Layer 4 of a small transformer language model trained on English Wikipedia (8 layers, counted from 0, width 128).
Take only the direct path to the model's output, skipping the later layers: a vector added to the residual stream pushes a token's score in proportion to its dot product with that token's output vector.

Output vectors of the tokens that the questions are about. A number n stands for (n - 500) times 0.0061.
"census": 416 352 588 551 392 551 461 565 413 585 314 256 303 588 730 551 591 235 379 387 359 669 646 467 372 604 396 475 377 443 333 647 530 571 598 454 550 504 569 541 551 514 429 685 806 638 424 340 502 473 471 276 627 467 364 557 385 595 485 273 430 567 420 534 813 639 633 324 555 891 550 529 450 644 429 476 745 442 466 309 626 281 544 647 413 683 629 521 532 456 522 281 653 688 513 633 475 703 366 395 553 715 470 494 520 403 656 321 675 357 550 586 542 320 418 324 311 399 579 537 450 786 306 410 348 555 454 384
"earch ": 359 546 534 426 526 339 533 520 590 625 395 566 493 701 659 471 298 472 493 378 368 497 498 490 254 330 270 610 531 523 628 539 581 515 408 398 575 510 605 347 322 410 456 464 662 537 501 397 515 579 393 439 597 495 446 479 497 405 217 481 596 643 347 593 324 421 294 618 591 715 472 409 735 553 573 547 483 720 398 256 635 399 591 446 405 519 615 598 592 646 551 650 442 754 325 507 466 667 579 341 362 548 570 511 440 636 644 449 615 613 646 564 534 548 485 280 636 515 259 433 543 655 522 442 524 635 198 482
"opter": 505 504 550 447 317 337 622 451 427 516 346 483 475 461 386 660 454 505 434 590 532 561 616 375 398 638 486 506 508 385 387 519 473 398 384 513 661 340 644 325 471 562 358 641 570 451 668 354 475 606 538 472 364 480 351 477 454 447 559 432 396 527 361 534 696 406 604 437 544 544 526 733 631 562 542 520 424 498 426 259 609 464 400 447 539 742 691 458 392 291 571 562 581 455 367 673 435 525 567 397 369 393 383 623 888 320 606 673 553 483 651 536 442 612 645 564 488 501 486 508 276 638 445 594 633 540 517 445
"Majority ": 561 421 583 471 428 403 374 713 698 555 355 429 355 792 538 480 390 278 368 435 467 602 556 549 518 506 384 411 578 324 453 485 528 386 442 436 494 676 695 273 505 370 575 615 570 705 465 426 454 400 441 441 596 481 470 335 548 526 245 530 442 514 330 448 550 426 362 531 411 686 416 594 538 695 592 668 672 652 478 402 530 446 581 419 470 662 523 580 610 504 703 457 671 706 486 492 520 448 410 243 439 360 704 606 588 349 552 387 632 568 556 547 466 552 461 400 676 678 505 524 323 450 555 339 462 519 457 395
"ene": 583 569 704 583 359 407 497 513 478 425 515 543 479 312 541 517 639 437 497 563 372 457 487 428 439 526 421 496 624 525 371 534 601 405 329 521 556 198 510 462 433 524 400 513 435 415 552 457 327 686 367 550 589 511 474 664 456 469 435 431 307 440 459 541 588 320 619 330 459 597 361 538 616 534 484 459 717 443 470 374 484 351 656 628 511 573 464 464 450 513 567 460 488 518 558 373 538 432 523 523 743 649 485 561 571 441 657 355 482 467 661 626 598 448 629 447 698 544 475 432 580 614 611 566 394 605 406 414
"fellow ": 296 528 510 499 386 364 550 440 436 541 354 565 627 536 558 425 243 366 448 501 540 481 582 406 583 764 356 336 648 366 468 320 586 508 259 349 599 443 574 650 618 576 419 529 545 404 432 388 670 588 349 454 646 494 418 439 476 389 461 539 462 646 480 429 631 421 490 357 470 453 635 474 607 499 510 680 580 590 572 340 623 532 501 447 487 556 488 931 569 392 562 734 578 416 545 540 694 501 461 555 174 423 616 532 506 148 414 270 451 512 551 591 728 364 774 252 505 478 456 453 370 548 634 678 668 507 456 683
"lb": 543 667 504 608 471 564 424 505 564 694 400 459 396 558 444 579 552 493 402 335 378 487 539 503 307 521 293 558 600 346 486 386 411 429 247 495 483 406 608 531 419 401 564 734 561 566 454 453 345 740 470 235 522 472 544 620 377 480 259 543 494 378 666 499 633 409 519 618 339 682 657 544 700 516 453 404 683 540 333 457 527 591 694 635 529 396 544 632 420 347 710 547 737 713 430 563 393 749 504 683 319 430 554 452 506 250 769 392 459 487 602 440 603 491 558 464 250 548 470 458 282 593 393 532 360 626 543 362
"example ": 439 403 525 706 411 331 440 442 643 471 517 604 331 634 471 551 555 263 474 465 375 682 492 604 514 597 82 458 333 502 482 719 410 737 475 449 694 265 651 162 444 174 384 326 665 524 661 570 536 266 291 437 540 495 588 477 362 576 483 200 517 686 603 385 587 655 581 366 601 569 416 494 500 659 507 605 721 465 453 274 784 458 496 303 239 729 265 564 635 331 540 625 495 523 296 715 661 842 352 503 418 370 579 727 572 498 703 424 607 494 545 636 449 621 584 286 470 394 414 546 530 816 641 482 382 599 256 604
"within ": 455 569 444 508 484 375 360 313 460 399 420 569 603 464 508 554 497 264 424 525 396 479 458 459 471 524 200 425 405 553 409 474 397 525 396 507 589 361 519 661 396 499 364 642 713 433 447 466 479 393 505 526 626 480 453 443 514 467 400 330 500 723 376 501 521 462 611 643 554 550 476 561 527 472 443 687 605 435 692 360 559 578 410 340 418 687 560 549 504 497 495 576 561 575 303 621 630 648 513 372 534 623 403 476 489 436 601 570 523 474 512 589 700 456 494 597 361 468 545 679 435 494 602 687 597 508 513 562
"role ": 476 629 579 422 549 420 458 598 576 393 294 757 481 828 466 489 287 451 510 117 265 614 398 553 446 615 405 521 500 622 364 438 521 578 209 585 527 392 674 222 500 552 495 539 834 519 601 235 473 399 563 380 441 490 439 423 606 529 323 326 408 711 441 407 398 378 428 332 566 477 462 544 663 632 623 730 403 728 521 282 649 376 422 516 398 546 571 466 621 553 699 712 600 537 537 501 642 676 397 457 488 526 637 518 653 255 411 535 465 357 529 599 435 486 667 479 369 610 439 485 455 454 652 404 768 636 245 536
"oslav": 596 450 673 377 590 391 705 396 429 784 377 748 399 564 701 637 579 354 431 566 499 567 393 210 608 542 23 492 551 302 327 429 428 491 377 772 463 275 772 268 475 301 512 693 470 721 602 364 497 414 387 539 478 462 329 444 654 543 339 429 501 483 563 339 724 267 511 444 426 695 557 467 701 284 571 498 433 443 586 267 645 428 543 409 373 737 849 533 405 522 566 401 828 460 335 642 568 486 404 440 570 751 667 733 542 254 430 598 555 411 678 389 459 359 642 449 488 546 690 401 502 554 506 493 440 519 547 310
"162": 487 644 583 553 497 492 472 652 347 559 470 436 528 705 679 506 335 365 456 703 409 685 631 459 421 512 488 676 483 470 387 518 277 456 215 624 658 455 620 348 436 521 408 484 760 536 599 467 344 403 524 512 449 491 443 514 469 513 487 456 407 453 588 368 515 685 534 563 450 658 600 545 477 531 560 546 722 385 523 321 524 517 577 415 242 598 597 595 583 406 431 501 513 616 481 540 316 489 582 463 415 473 547 589 593 393 732 382 548 338 548 694 403 459 547 472 438 414 492 378 385 529 581 537 486 419 338 375
"le ": 336 470 421 547 471 362 570 534 489 414 506 578 669 564 458 482 530 442 473 397 342 591 537 302 492 470 398 591 676 771 309 476 343 315 522 422 694 542 585 372 471 399 610 513 476 490 347 515 394 637 538 447 474 503 502 510 579 474 575 508 320 442 354 527 497 470 628 612 301 380 523 634 623 586 579 592 694 474 331 478 386 561 473 528 567 503 595 580 415 776 619 429 668 559 661 637 540 532 397 471 331 613 553 436 513 530 483 374 406 407 583 413 516 443 707 548 527 448 466 414 369 417 454 807 446 520 442 464
"Conservation ": 497 451 610 280 374 411 454 557 690 493 294 433 543 600 561 371 677 184 359 520 309 467 481 145 574 509 358 273 358 576 570 513 654 520 410 357 522 340 691 620 455 491 613 613 447 534 529 236 444 457 449 362 446 484 420 348 346 578 326 630 465 457 278 544 425 665 381 359 577 882 545 625 461 563 519 475 874 467 488 448 707 387 326 343 639 754 671 652 586 522 690 337 690 577 316 551 355 650 541 401 455 587 481 704 665 445 861 407 443 383 563 530 392 440 612 580 674 693 393 455 509 474 532 710 412 552 487 553
"ur": 660 622 490 625 568 454 544 575 479 475 528 425 514 660 630 475 606 389 509 531 607 431 472 434 421 579 304 496 565 601 541 399 551 309 497 493 441 394 569 443 433 443 492 593 613 390 553 532 511 631 683 482 602 504 524 479 393 447 397 350 384 473 468 570 650 299 464 464 293 502 461 364 482 556 490 375 456 592 478 449 494 565 543 499 624 625 520 401 476 377 468 581 521 537 497 623 588 538 542 453 444 433 516 601 628 637 425 630 607 389 563 545 481 590 398 323 580 396 564 421 253 471 494 578 387 506 519 520
"foreign ": 442 620 649 405 375 366 501 601 313 514 416 559 437 506 498 489 473 482 474 353 578 493 392 307 391 571 336 426 497 397 435 542 473 434 313 546 473 429 412 528 405 612 488 506 683 574 479 350 565 471 497 525 696 489 462 479 490 499 433 422 525 651 469 347 676 456 462 437 439 642 510 561 453 611 557 557 592 557 510 317 714 499 516 527 653 574 495 752 587 507 440 519 722 667 546 704 621 517 467 415 268 468 506 589 651 403 531 485 446 481 521 644 497 326 692 445 439 387 318 487 413 661 489 550 432 448 518 555
"career": 322 462 492 510 522 312 474 444 320 436 166 725 652 569 620 403 364 427 403 434 173 696 553 458 394 517 449 619 454 416 249 588 292 604 459 416 540 328 600 152 537 913 328 469 824 589 470 528 550 685 526 356 490 475 265 336 534 701 474 508 304 533 570 501 591 330 708 385 531 519 731 585 508 402 670 410 801 735 533 446 502 427 528 676 410 394 393 581 509 296 455 496 767 658 389 679 576 461 529 479 704 423 573 648 436 85 465 433 640 417 550 610 575 638 662 298 366 604 408 703 551 478 649 570 584 554 466 341
"od ": 575 434 427 524 437 568 665 375 541 558 487 442 440 603 565 424 587 457 500 474 573 500 569 415 575 528 297 685 593 492 226 491 597 480 532 526 511 497 650 372 566 586 418 394 556 556 432 439 409 454 493 424 502 483 540 317 543 565 557 157 406 548 549 395 619 609 340 598 542 546 583 629 645 441 518 610 440 399 415 305 385 591 427 244 470 787 520 676 455 615 593 433 478 652 347 518 596 668 431 401 497 531 385 513 571 441 730 568 579 423 641 490 569 410 546 460 640 569 244 456 391 509 482 655 289 448 437 523
"ć ": 614 389 721 434 406 451 533 540 224 504 582 582 553 734 567 562 592 263 442 294 229 454 699 286 525 614 240 569 646 321 353 335 676 560 263 549 539 676 668 519 530 471 596 492 414 601 446 391 352 284 539 426 520 460 708 463 504 727 359 486 453 562 499 298 570 399 180 527 399 462 422 664 549 535 685 688 446 449 518 284 443 352 586 701 402 868 573 644 498 526 554 496 732 394 382 588 656 555 383 624 357 441 464 602 649 401 671 491 683 530 661 501 511 423 488 465 456 598 384 605 433 612 581 593 220 586 247 323
"two ": 428 630 450 463 536 549 574 406 417 488 412 540 542 456 449 410 318 388 535 601 580 451 504 390 289 711 406 477 434 519 401 371 522 517 309 502 606 571 398 422 597 379 521 691 525 468 574 634 442 540 420 508 458 512 506 405 538 426 358 553 424 723 517 663 485 558 386 593 585 482 593 412 470 572 583 737 545 300 464 420 446 484 556 522 625 514 441 900 670 376 525 556 511 472 351 432 799 534 428 448 347 496 585 477 373 599 596 413 497 381 481 581 512 405 603 353 573 525 429 472 533 719 494 560 486 509 403 468
"ago ": 816 472 543 413 575 482 600 428 755 353 712 499 362 523 425 721 368 261 502 593 171 651 513 322 424 533 289 625 362 608 315 641 458 497 346 548 525 551 426 538 324 487 461 277 588 544 316 487 270 397 446 488 399 510 381 499 498 496 444 206 578 745 522 554 500 572 475 482 606 415 446 603 456 409 741 628 594 343 559 372 651 417 526 460 447 573 597 609 493 628 737 425 891 717 360 662 685 569 416 352 520 557 545 609 552 473 517 433 648 512 605 471 464 409 491 436 487 445 474 442 391 649 476 673 325 395 434 490
"orn": 565 430 494 559 459 344 595 322 393 504 461 473 396 361 420 516 493 586 518 536 461 523 499 490 368 411 406 500 733 612 505 512 518 574 548 447 583 488 494 469 460 535 588 581 653 503 656 566 523 572 533 369 500 499 393 579 444 469 466 443 367 468 459 428 614 290 413 408 597 516 499 443 554 228 615 347 625 502 328 331 703 379 456 551 474 576 526 494 471 505 470 670 692 683 450 438 486 431 430 376 506 637 612 511 485 481 535 550 536 577 597 619 489 560 507 639 484 671 539 596 361 671 434 666 280 469 361 434
"quarters": 433 523 567 431 548 326 353 471 342 355 376 358 452 674 342 477 356 348 448 500 381 654 569 502 463 487 425 735 450 417 320 486 362 334 470 469 474 362 446 437 489 643 290 596 608 550 408 415 386 400 233 540 708 477 505 591 430 812 560 382 319 610 346 480 565 373 500 645 659 867 528 616 506 271 665 396 683 540 536 610 694 552 464 455 421 538 534 706 530 484 388 670 641 789 409 597 557 535 492 380 467 470 550 660 544 411 552 320 784 395 573 630 580 525 491 436 321 636 586 558 457 537 512 416 522 543 325 694
"CE": 478 525 562 239 500 660 510 631 571 595 400 542 256 708 490 568 589 259 457 504 394 697 594 289 491 588 390 522 501 398 609 428 387 460 223 389 720 522 492 525 650 565 270 609 586 391 288 424 390 587 359 500 465 485 316 714 427 655 481 516 547 445 433 413 679 457 333 348 489 589 505 549 456 497 444 573 544 664 617 486 533 467 690 447 307 575 439 731 500 451 559 291 477 679 618 691 464 605 415 576 525 639 481 560 624 371 664 434 510 465 522 636 535 269 535 310 357 425 650 472 535 566 529 398 607 493 409 555
"ined ": 614 446 564 567 173 407 372 592 504 640 491 469 540 522 511 435 423 377 467 528 452 514 560 515 623 387 430 365 419 560 539 474 605 366 453 495 710 359 351 587 386 451 557 346 495 486 583 462 281 527 515 496 339 497 614 675 639 530 377 396 441 729 348 597 583 566 659 490 346 460 657 534 564 655 600 682 638 368 342 346 603 523 453 295 460 636 518 554 521 526 414 595 473 610 525 668 541 703 443 394 435 626 699 568 510 445 538 582 507 405 651 547 598 376 558 474 428 407 464 571 328 596 595 455 473 453 243 349
"A": 509 571 465 396 451 575 454 527 538 497 590 436 500 405 538 482 565 376 472 503 536 603 412 462 442 555 608 540 507 641 410 537 496 497 446 486 575 502 527 378 635 334 524 591 566 296 497 553 540 519 441 344 366 505 438 569 437 484 479 530 326 488 377 559 556 362 338 525 551 563 491 463 571 536 569 396 568 718 503 538 560 723 501 420 376 471 375 609 555 525 454 503 505 558 481 384 684 517 524 601 492 581 419 430 502 333 591 565 483 552 446 486 470 408 554 403 460 526 555 545 492 440 458 769 448 533 569 505

Each question shows what one neuron of this layer's MLP adds at an activation of 1. A number n stands for (n - 500) times 0.00058.

n388: 510 587 521 514 496 531 439 565 426 541 561 449 425 441 468 464 357 483 447 453 487 581 541 361 480 466 459 540 442 514 546 425 531 630 557 451 549 505 635 511 499 577 678 540 533 495 464 531 409 492 652 591 437 523 478 462 447 457 461 472 494 396 343 527 497 510 519 444 509 505 628 484 511 407 496 479 519 527 458 533 543 475 546 515 442 510 622 536 436 451 505 441 496 472 445 526 479 415 507 506 434 575 599 419 362 407 548 436 515 503 489 546 492 489 487 530 489 578 452 550 615 587 535 543 456 604 521 485
Pushed down most: "example "

n721: 519 463 432 390 407 501 518 510 556 546 598 438 423 429 538 425 558 456 509 481 512 482 518 569 585 583 599 527 553 551 633 459 459 514 530 545 496 488 439 467 485 374 499 557 396 520 410 507 547 519 551 444 579 625 614 544 518 332 569 536 599 483 656 532 421 345 466 381 585 530 514 453 448 473 542 539 435 526 435 401 390 423 514 527 749 548 648 394 559 479 608 481 501 494 470 463 348 458 487 520 399 593 441 420 472 422 567 331 553 464 229 518 453 509 439 542 357 471 568 501 462 601 554 497 497 552 551 305
Which three tokens does it push up most, strongest first? "lb", "census", "orn"

n483: 487 561 535 415 470 564 457 421 449 539 548 571 515 452 545 454 509 597 516 481 506 511 422 457 480 577 483 538 590 452 501 462 528 558 498 482 424 429 440 456 489 620 520 397 499 641 519 529 505 541 605 534 459 583 500 331 473 460 640 564 594 577 462 440 502 586 525 324 519 408 496 473 539 502 436 571 490 532 426 519 461 413 485 528 506 496 426 680 522 451 424 492 570 517 687 543 500 615 485 556 601 530 388 568 361 446 548 477 516 534 502 679 614 501 401 371 596 504 449 414 521 469 581 506 553 454 467 672
Which three tokens does it push up most, strongest first? "fellow ", "career", "foreign "

n903: 698 499 514 519 529 524 454 407 461 419 489 452 584 577 417 523 498 498 614 592 392 494 583 550 500 518 466 436 442 496 581 413 498 433 461 652 537 481 500 508 521 458 517 557 519 557 559 511 454 354 593 576 566 567 422 461 444 501 542 364 473 454 541 479 502 512 676 536 437 492 510 546 604 465 484 403 472 540 476 395 434 386 491 451 617 434 531 428 420 378 349 499 472 558 518 536 492 459 652 603 471 488 528 587 533 588 501 549 506 599 485 499 415 617 469 476 536 589 467 489 509 495 420 458 532 449 473 543
Which two tokens does it push up most, strongest first? "ur", "opter"

n315: 601 409 529 427 453 502 513 488 523 502 498 526 503 462 500 601 532 464 376 463 462 491 582 485 564 491 617 484 616 566 571 483 452 440 598 486 428 536 516 494 432 493 531 536 522 527 408 604 495 409 496 494 504 471 610 525 482 422 400 436 555 542 594 605 504 496 555 485 523 510 519 536 509 540 452 494 584 403 480 476 485 710 455 480 556 613 563 401 547 517 378 480 359 461 464 500 496 486 482 465 559 520 571 433 480 467 529 482 492 488 425 463 530 650 378 606 535 554 558 499 469 525 522 466 641 575 514 370
Which of these tokens does it push up most? "ined "

n656: 472 319 375 463 592 609 536 380 556 460 504 505 505 501 487 543 557 399 412 630 459 468 511 483 448 561 457 614 542 449 638 610 554 481 504 514 432 520 600 540 402 540 443 268 456 591 375 466 426 522 526 507 447 417 475 542 609 487 584 455 533 576 413 448 590 608 442 446 487 579 410 446 571 585 583 357 569 330 583 494 554 567 431 425 526 496 434 606 467 512 583 550 499 469 467 471 630 513 487 365 493 498 555 427 477 425 505 550 519 525 512 489 630 399 582 508 439 526 528 458 553 553 440 549 559 518 396 499
Which two tokens does it push up most, strongest first? "ago ", "od "

n439: 447 371 527 476 552 493 498 511 530 455 646 617 455 497 374 559 500 571 689 512 410 492 411 538 582 629 464 459 520 540 357 433 536 444 416 479 481 496 521 540 323 409 553 475 562 391 477 374 480 479 572 436 544 460 615 583 469 537 386 521 473 423 524 500 457 533 573 483 535 445 480 490 445 462 396 503 525 510 565 445 534 533 441 445 482 478 475 538 424 596 406 515 468 465 432 568 481 452 443 407 457 463 630 562 505 504 567 471 407 605 370 503 622 513 438 609 499 505 662 420 524 498 456 542 510 541 544 444
Pushed down most: "career"

n946: 430 429 448 603 413 614 502 470 680 499 458 524 414 522 395 453 447 486 491 455 531 492 539 413 554 609 452 454 332 435 468 491 460 484 637 558 642 347 444 552 537 571 473 586 540 394 451 483 528 543 510 539 544 551 394 555 364 490 484 416 509 449 534 405 407 507 478 432 551 529 633 484 479 576 515 589 510 532 437 409 492 430 474 453 539 381 491 498 570 452 529 420 500 564 467 587 565 391 523 381 441 577 509 539 545 505 510 494 549 485 470 512 537 537 497 517 564 573 491 588 430 463 477 652 416 543 579 563
Pushed down most: "ć "

n530: 479 522 453 456 430 480 503 516 501 436 514 417 586 515 465 411 471 402 547 477 485 556 534 591 463 547 533 652 496 540 525 505 544 467 508 575 659 523 414 466 471 449 553 531 567 450 481 564 496 371 444 417 394 449 551 456 472 517 538 359 511 531 498 554 399 332 553 545 483 495 504 574 556 486 541 547 541 444 450 580 467 486 453 555 562 614 597 578 590 368 435 504 492 596 590 686 528 530 431 574 477 487 436 550 464 556 504 454 505 506 535 408 540 520 567 483 453 458 496 601 447 381 443 391 623 396 453 534
Which three tokens does it push up most, strongest first? "quarters", "ined ", "le "

n44: 545 343 548 592 464 459 449 454 504 489 560 502 597 510 595 423 396 585 699 535 488 495 540 510 393 567 391 537 360 539 672 508 429 571 551 520 534 531 561 545 487 501 403 453 452 633 405 389 484 371 515 495 507 683 485 485 473 401 451 684 574 520 509 526 512 471 532 460 489 374 417 515 431 443 533 492 475 529 480 504 515 503 480 463 421 507 489 423 601 506 474 423 481 425 579 442 589 447 436 525 623 489 396 510 470 513 524 492 538 603 369 512 458 316 484 434 406 465 550 495 566 737 616 415 461 462 488 289
Which of these tokens does it push up most? "example "

n289: 492 527 577 505 548 588 583 459 471 440 519 480 423 443 596 535 478 500 631 535 478 530 350 577 423 599 494 486 470 625 404 420 498 512 446 448 553 465 556 469 401 375 461 518 496 471 459 447 471 448 441 488 555 459 543 600 516 399 483 426 556 403 503 565 610 523 518 463 513 554 477 503 543 623 487 484 506 468 583 523 482 562 472 579 464 506 448 377 447 539 590 462 500 483 462 433 512 505 467 515 636 559 556 539 445 531 484 468 518 446 575 475 512 448 471 413 563 489 435 332 535 452 626 540 505 440 564 434
Which of these tokens does it push up most? "ene"

n228: 480 506 455 515 466 433 491 425 558 585 440 506 489 410 481 519 510 491 664 550 482 467 480 641 532 428 489 370 483 481 580 583 604 550 484 535 507 504 473 407 468 458 502 468 583 429 455 364 578 528 534 548 599 642 483 415 508 517 407 523 473 410 467 602 409 472 544 471 490 383 426 508 474 459 471 427 398 663 557 449 547 379 455 560 407 492 428 487 619 508 473 370 646 560 623 535 489 583 520 544 449 604 514 506 477 465 496 564 580 619 494 473 608 512 614 449 577 490 487 420 422 472 370 479 425 503 488 518
Which two tokens does it push up most, strongest first? "earch ", "orn"

n969: 489 490 520 461 355 471 626 471 465 483 523 429 606 424 509 605 561 532 505 530 506 538 512 431 341 396 646 575 417 475 577 566 509 565 517 581 526 482 447 395 461 498 451 454 493 512 511 516 516 503 539 430 582 408 452 570 493 589 530 487 593 500 345 519 509 530 654 627 395 532 465 503 506 485 581 539 490 505 503 470 523 408 590 448 339 513 515 495 674 395 527 523 518 492 456 346 456 583 469 391 496 520 532 609 387 495 517 602 353 509 561 482 499 533 550 428 482 516 408 423 574 630 553 695 474 613 406 456
Which two tokens does it push up most, strongest first? "earch ", "example "

n358: 557 567 540 426 433 596 479 622 498 498 617 411 462 336 470 534 417 482 559 418 301 516 518 517 528 501 531 580 598 470 427 594 511 564 522 526 511 480 554 452 570 478 353 484 535 487 587 480 441 347 474 581 481 653 462 407 474 395 549 382 461 537 591 561 388 338 625 517 563 453 561 644 472 439 689 445 579 484 479 520 603 593 355 576 529 576 522 477 408 514 497 424 533 498 521 617 379 618 452 493 545 488 559 428 497 487 359 464 509 606 370 424 586 526 489 522 487 539 552 538 333 455 514 467 619 417 431 538
Which of these tokens does it push up most? "ago "

n748: 465 480 468 461 418 522 507 558 638 375 499 412 563 502 457 498 455 570 483 450 475 532 429 484 657 435 508 542 490 324 576 449 404 447 503 455 578 444 510 548 486 507 459 668 456 361 339 559 496 592 498 493 471 604 636 578 437 461 444 500 517 501 700 556 509 404 576 571 435 493 520 626 327 492 516 426 531 371 572 471 491 570 474 549 539 601 398 399 490 593 491 709 454 476 492 482 436 490 484 451 412 579 505 493 564 612 553 542 523 444 493 588 518 464 592 550 494 496 525 568 487 456 498 555 675 432 589 425
Which of these tokens does it push up most? "within "

n860: 515 556 451 446 507 581 580 492 604 462 602 508 446 455 431 543 559 446 462 471 566 431 463 482 475 552 572 476 386 554 444 567 528 476 439 494 438 482 490 539 448 517 496 627 432 462 567 503 548 534 615 520 399 451 558 532 568 610 545 560 454 328 528 423 558 391 514 495 463 637 507 503 443 444 493 632 555 543 465 490 475 503 489 452 427 476 406 427 434 625 539 431 439 479 465 444 509 459 466 459 422 515 598 617 506 544 611 454 545 499 532 515 541 476 587 413 477 481 491 374 408 423 562 441 651 625 515 552
Pushed down most: "career"

n26: 401 423 455 603 541 550 619 455 499 548 448 545 470 464 570 436 419 449 491 478 663 471 537 574 506 597 445 521 465 539 503 437 453 658 526 409 555 436 429 477 609 541 552 405 544 631 553 453 522 469 460 535 454 368 615 506 604 524 454 608 495 416 455 536 508 546 395 395 487 400 418 485 570 560 523 494 611 604 539 482 567 544 525 539 459 505 482 609 594 560 592 550 505 486 520 636 481 607 332 493 464 540 435 552 412 456 494 549 523 510 517 502 509 476 571 340 427 521 479 501 448 458 476 502 539 533 512 525
Which of these tokens does it push up most? "fellow "

n923: 503 476 542 515 326 475 404 459 541 451 492 441 526 564 536 418 481 511 533 569 498 494 596 556 435 497 465 601 457 689 540 366 501 601 411 618 472 495 463 509 506 439 452 508 523 505 466 537 511 290 542 503 517 557 500 550 592 530 523 529 541 618 386 566 452 525 541 471 499 433 469 585 592 498 538 561 475 423 526 615 473 535 493 563 501 499 475 469 437 508 540 371 404 417 411 375 537 491 473 513 598 484 488 549 412 425 514 503 566 506 509 485 465 540 468 575 334 584 407 503 475 416 537 487 569 384 528 511
Pushed down most: "foreign "

n317: 501 500 424 504 541 484 460 573 541 434 346 404 599 647 475 496 556 507 447 399 503 509 475 522 495 598 401 479 491 429 453 597 407 488 527 588 474 468 499 404 463 484 461 510 491 501 333 604 481 493 535 364 473 442 438 512 444 429 591 472 582 436 465 439 572 603 538 455 474 511 524 470 539 515 449 551 565 504 535 441 586 535 514 391 412 431 504 485 500 569 475 622 565 584 511 521 481 495 510 470 521 443 521 495 436 516 540 504 572 417 535 535 473 473 533 451 456 460 449 422 612 677 467 555 372 535 544 497
Which two tokens does it push up most, strongest first? "example ", "census"

n1013: 417 534 563 557 602 666 423 486 404 628 470 449 469 570 510 511 538 412 487 420 526 582 603 531 431 559 490 516 438 465 648 403 516 524 405 429 513 525 385 539 568 507 407 472 546 582 452 427 559 542 380 598 394 619 415 499 549 563 582 584 501 455 458 533 508 575 306 500 409 484 474 487 474 457 560 536 573 472 643 651 604 498 618 652 469 437 527 440 539 415 430 455 399 487 522 458 530 424 456 545 414 447 385 394 609 498 582 399 534 563 483 581 485 439 484 648 556 336 566 647 512 575 442 441 383 373 577 503
Which of these tokens does it push up most? "CE"

n858: 421 473 414 591 537 511 536 436 481 598 545 597 407 464 657 388 599 506 481 682 608 634 399 439 509 397 511 457 470 547 495 398 585 515 433 444 526 406 453 486 532 572 589 588 482 482 534 501 448 473 500 511 402 433 485 481 476 475 654 547 526 493 673 585 513 545 354 577 533 548 394 549 585 430 411 598 518 370 558 455 521 630 413 364 460 563 471 586 498 488 536 504 501 473 523 458 541 476 501 494 457 429 539 502 521 557 533 582 469 401 422 531 458 481 537 465 469 464 526 462 425 376 402 504 517 338 541 544
Which two tokens does it push up most, strongest first? "od ", "two "

n686: 561 530 476 393 537 376 541 427 582 556 555 559 571 457 474 584 501 495 533 587 479 434 623 553 507 354 524 509 515 507 615 433 419 555 432 529 441 497 483 522 441 375 530 559 565 535 395 603 493 471 395 526 453 451 491 442 567 490 535 597 592 504 629 510 465 428 483 498 481 394 340 522 375 456 661 609 493 374 498 554 405 547 527 592 536 455 391 441 531 580 522 457 375 513 443 409 479 499 435 419 498 492 544 469 510 455 412 521 501 457 601 480 474 398 596 536 581 480 535 504 475 498 589 487 612 519 594 431
Pushed down most: "census"

n33: 482 533 471 658 439 490 588 400 440 408 384 382 464 501 412 444 503 396 585 348 551 527 426 548 343 497 491 465 608 447 493 447 543 560 572 482 496 523 537 447 465 592 574 447 455 561 498 424 527 529 508 541 435 557 437 423 509 580 636 530 487 416 481 544 531 584 434 565 537 411 414 556 504 505 467 462 396 526 442 511 543 332 585 469 468 550 422 614 375 499 484 460 488 533 632 431 497 503 639 520 534 505 547 538 472 517 579 449 486 371 650 418 431 405 442 395 530 416 417 590 625 485 456 402 396 584 446 473
Pushed down most: "within "

n609: 535 515 487 620 493 528 514 433 480 468 457 496 499 423 549 507 554 516 566 449 360 525 352 446 531 516 588 416 487 523 473 500 526 467 464 476 511 463 493 486 494 516 410 517 536 544 493 445 587 593 471 541 539 505 583 439 527 538 499 542 545 582 499 517 479 521 491 524 447 518 501 355 403 489 531 512 446 657 498 427 469 419 454 557 509 473 548 514 488 407 530 468 431 488 580 420 422 461 657 515 458 531 517 489 556 476 492 538 467 611 395 547 553 590 472 475 519 529 431 441 512 444 597 473 476 453 517 522
Which of these tokens does it push up most? "career"

n91: 483 413 545 488 497 452 549 539 468 423 483 433 529 510 527 501 485 543 487 543 449 457 388 564 643 420 465 463 509 420 529 540 423 511 531 515 654 479 533 572 494 497 541 454 505 433 554 578 479 595 412 599 402 516 542 622 450 460 519 470 514 534 403 488 510 486 565 591 312 495 549 572 469 396 496 503 497 475 614 568 636 546 570 555 472 543 505 503 568 604 378 470 403 453 469 419 509 516 471 472 600 463 545 459 591 442 404 511 493 572 508 527 536 506 429 548 488 367 541 463 598 567 450 563 431 429 436 421
Pushed down most: "role "

n736: 443 585 490 528 386 511 498 500 501 506 464 473 470 475 564 462 400 468 496 453 412 497 466 517 410 442 484 569 476 505 423 456 456 531 455 589 479 447 445 490 521 462 503 559 582 508 416 538 585 545 561 449 620 533 533 527 461 475 533 417 521 514 582 497 451 436 628 446 455 468 396 581 459 417 409 486 489 406 529 521 564 576 552 517 578 502 499 506 385 572 433 462 493 504 458 481 552 569 465 590 544 604 480 531 504 557 432 550 503 532 694 629 535 552 405 567 633 496 486 493 512 622 507 559 486 556 431 550
Pushed down most: "Majority "

n486: 678 481 450 538 463 511 623 359 450 430 455 589 466 489 441 609 457 523 488 501 527 447 522 541 495 512 458 535 606 567 461 410 530 527 450 452 581 522 386 502 501 471 562 517 475 536 611 575 497 464 419 577 440 418 428 512 310 392 526 533 468 470 547 553 498 435 364 447 502 505 605 644 545 504 391 601 547 508 533 464 584 354 527 543 500 428 520 517 434 409 463 481 618 552 594 533 609 518 474 498 531 411 536 453 429 477 552 569 492 573 603 548 482 546 529 467 433 467 576 475 370 542 467 498 441 442 369 476
Which of these tokens does it push up most? "orn"

n928: 538 477 477 546 441 407 541 290 475 471 484 522 598 343 487 473 503 520 602 639 501 484 528 604 591 402 499 543 400 577 446 468 506 589 476 616 480 501 464 680 374 496 531 439 372 473 415 570 585 434 516 550 607 511 441 497 601 605 567 489 549 567 548 564 526 463 391 384 550 576 481 422 546 409 443 491 531 518 509 516 436 464 447 461 481 441 511 493 457 429 465 512 564 555 582 502 482 355 429 577 383 465 532 562 455 545 557 506 556 444 459 521 512 509 504 476 450 478 400 507 451 425 518 446 549 534 575 338
Which of these tokens does it push up most? "orn"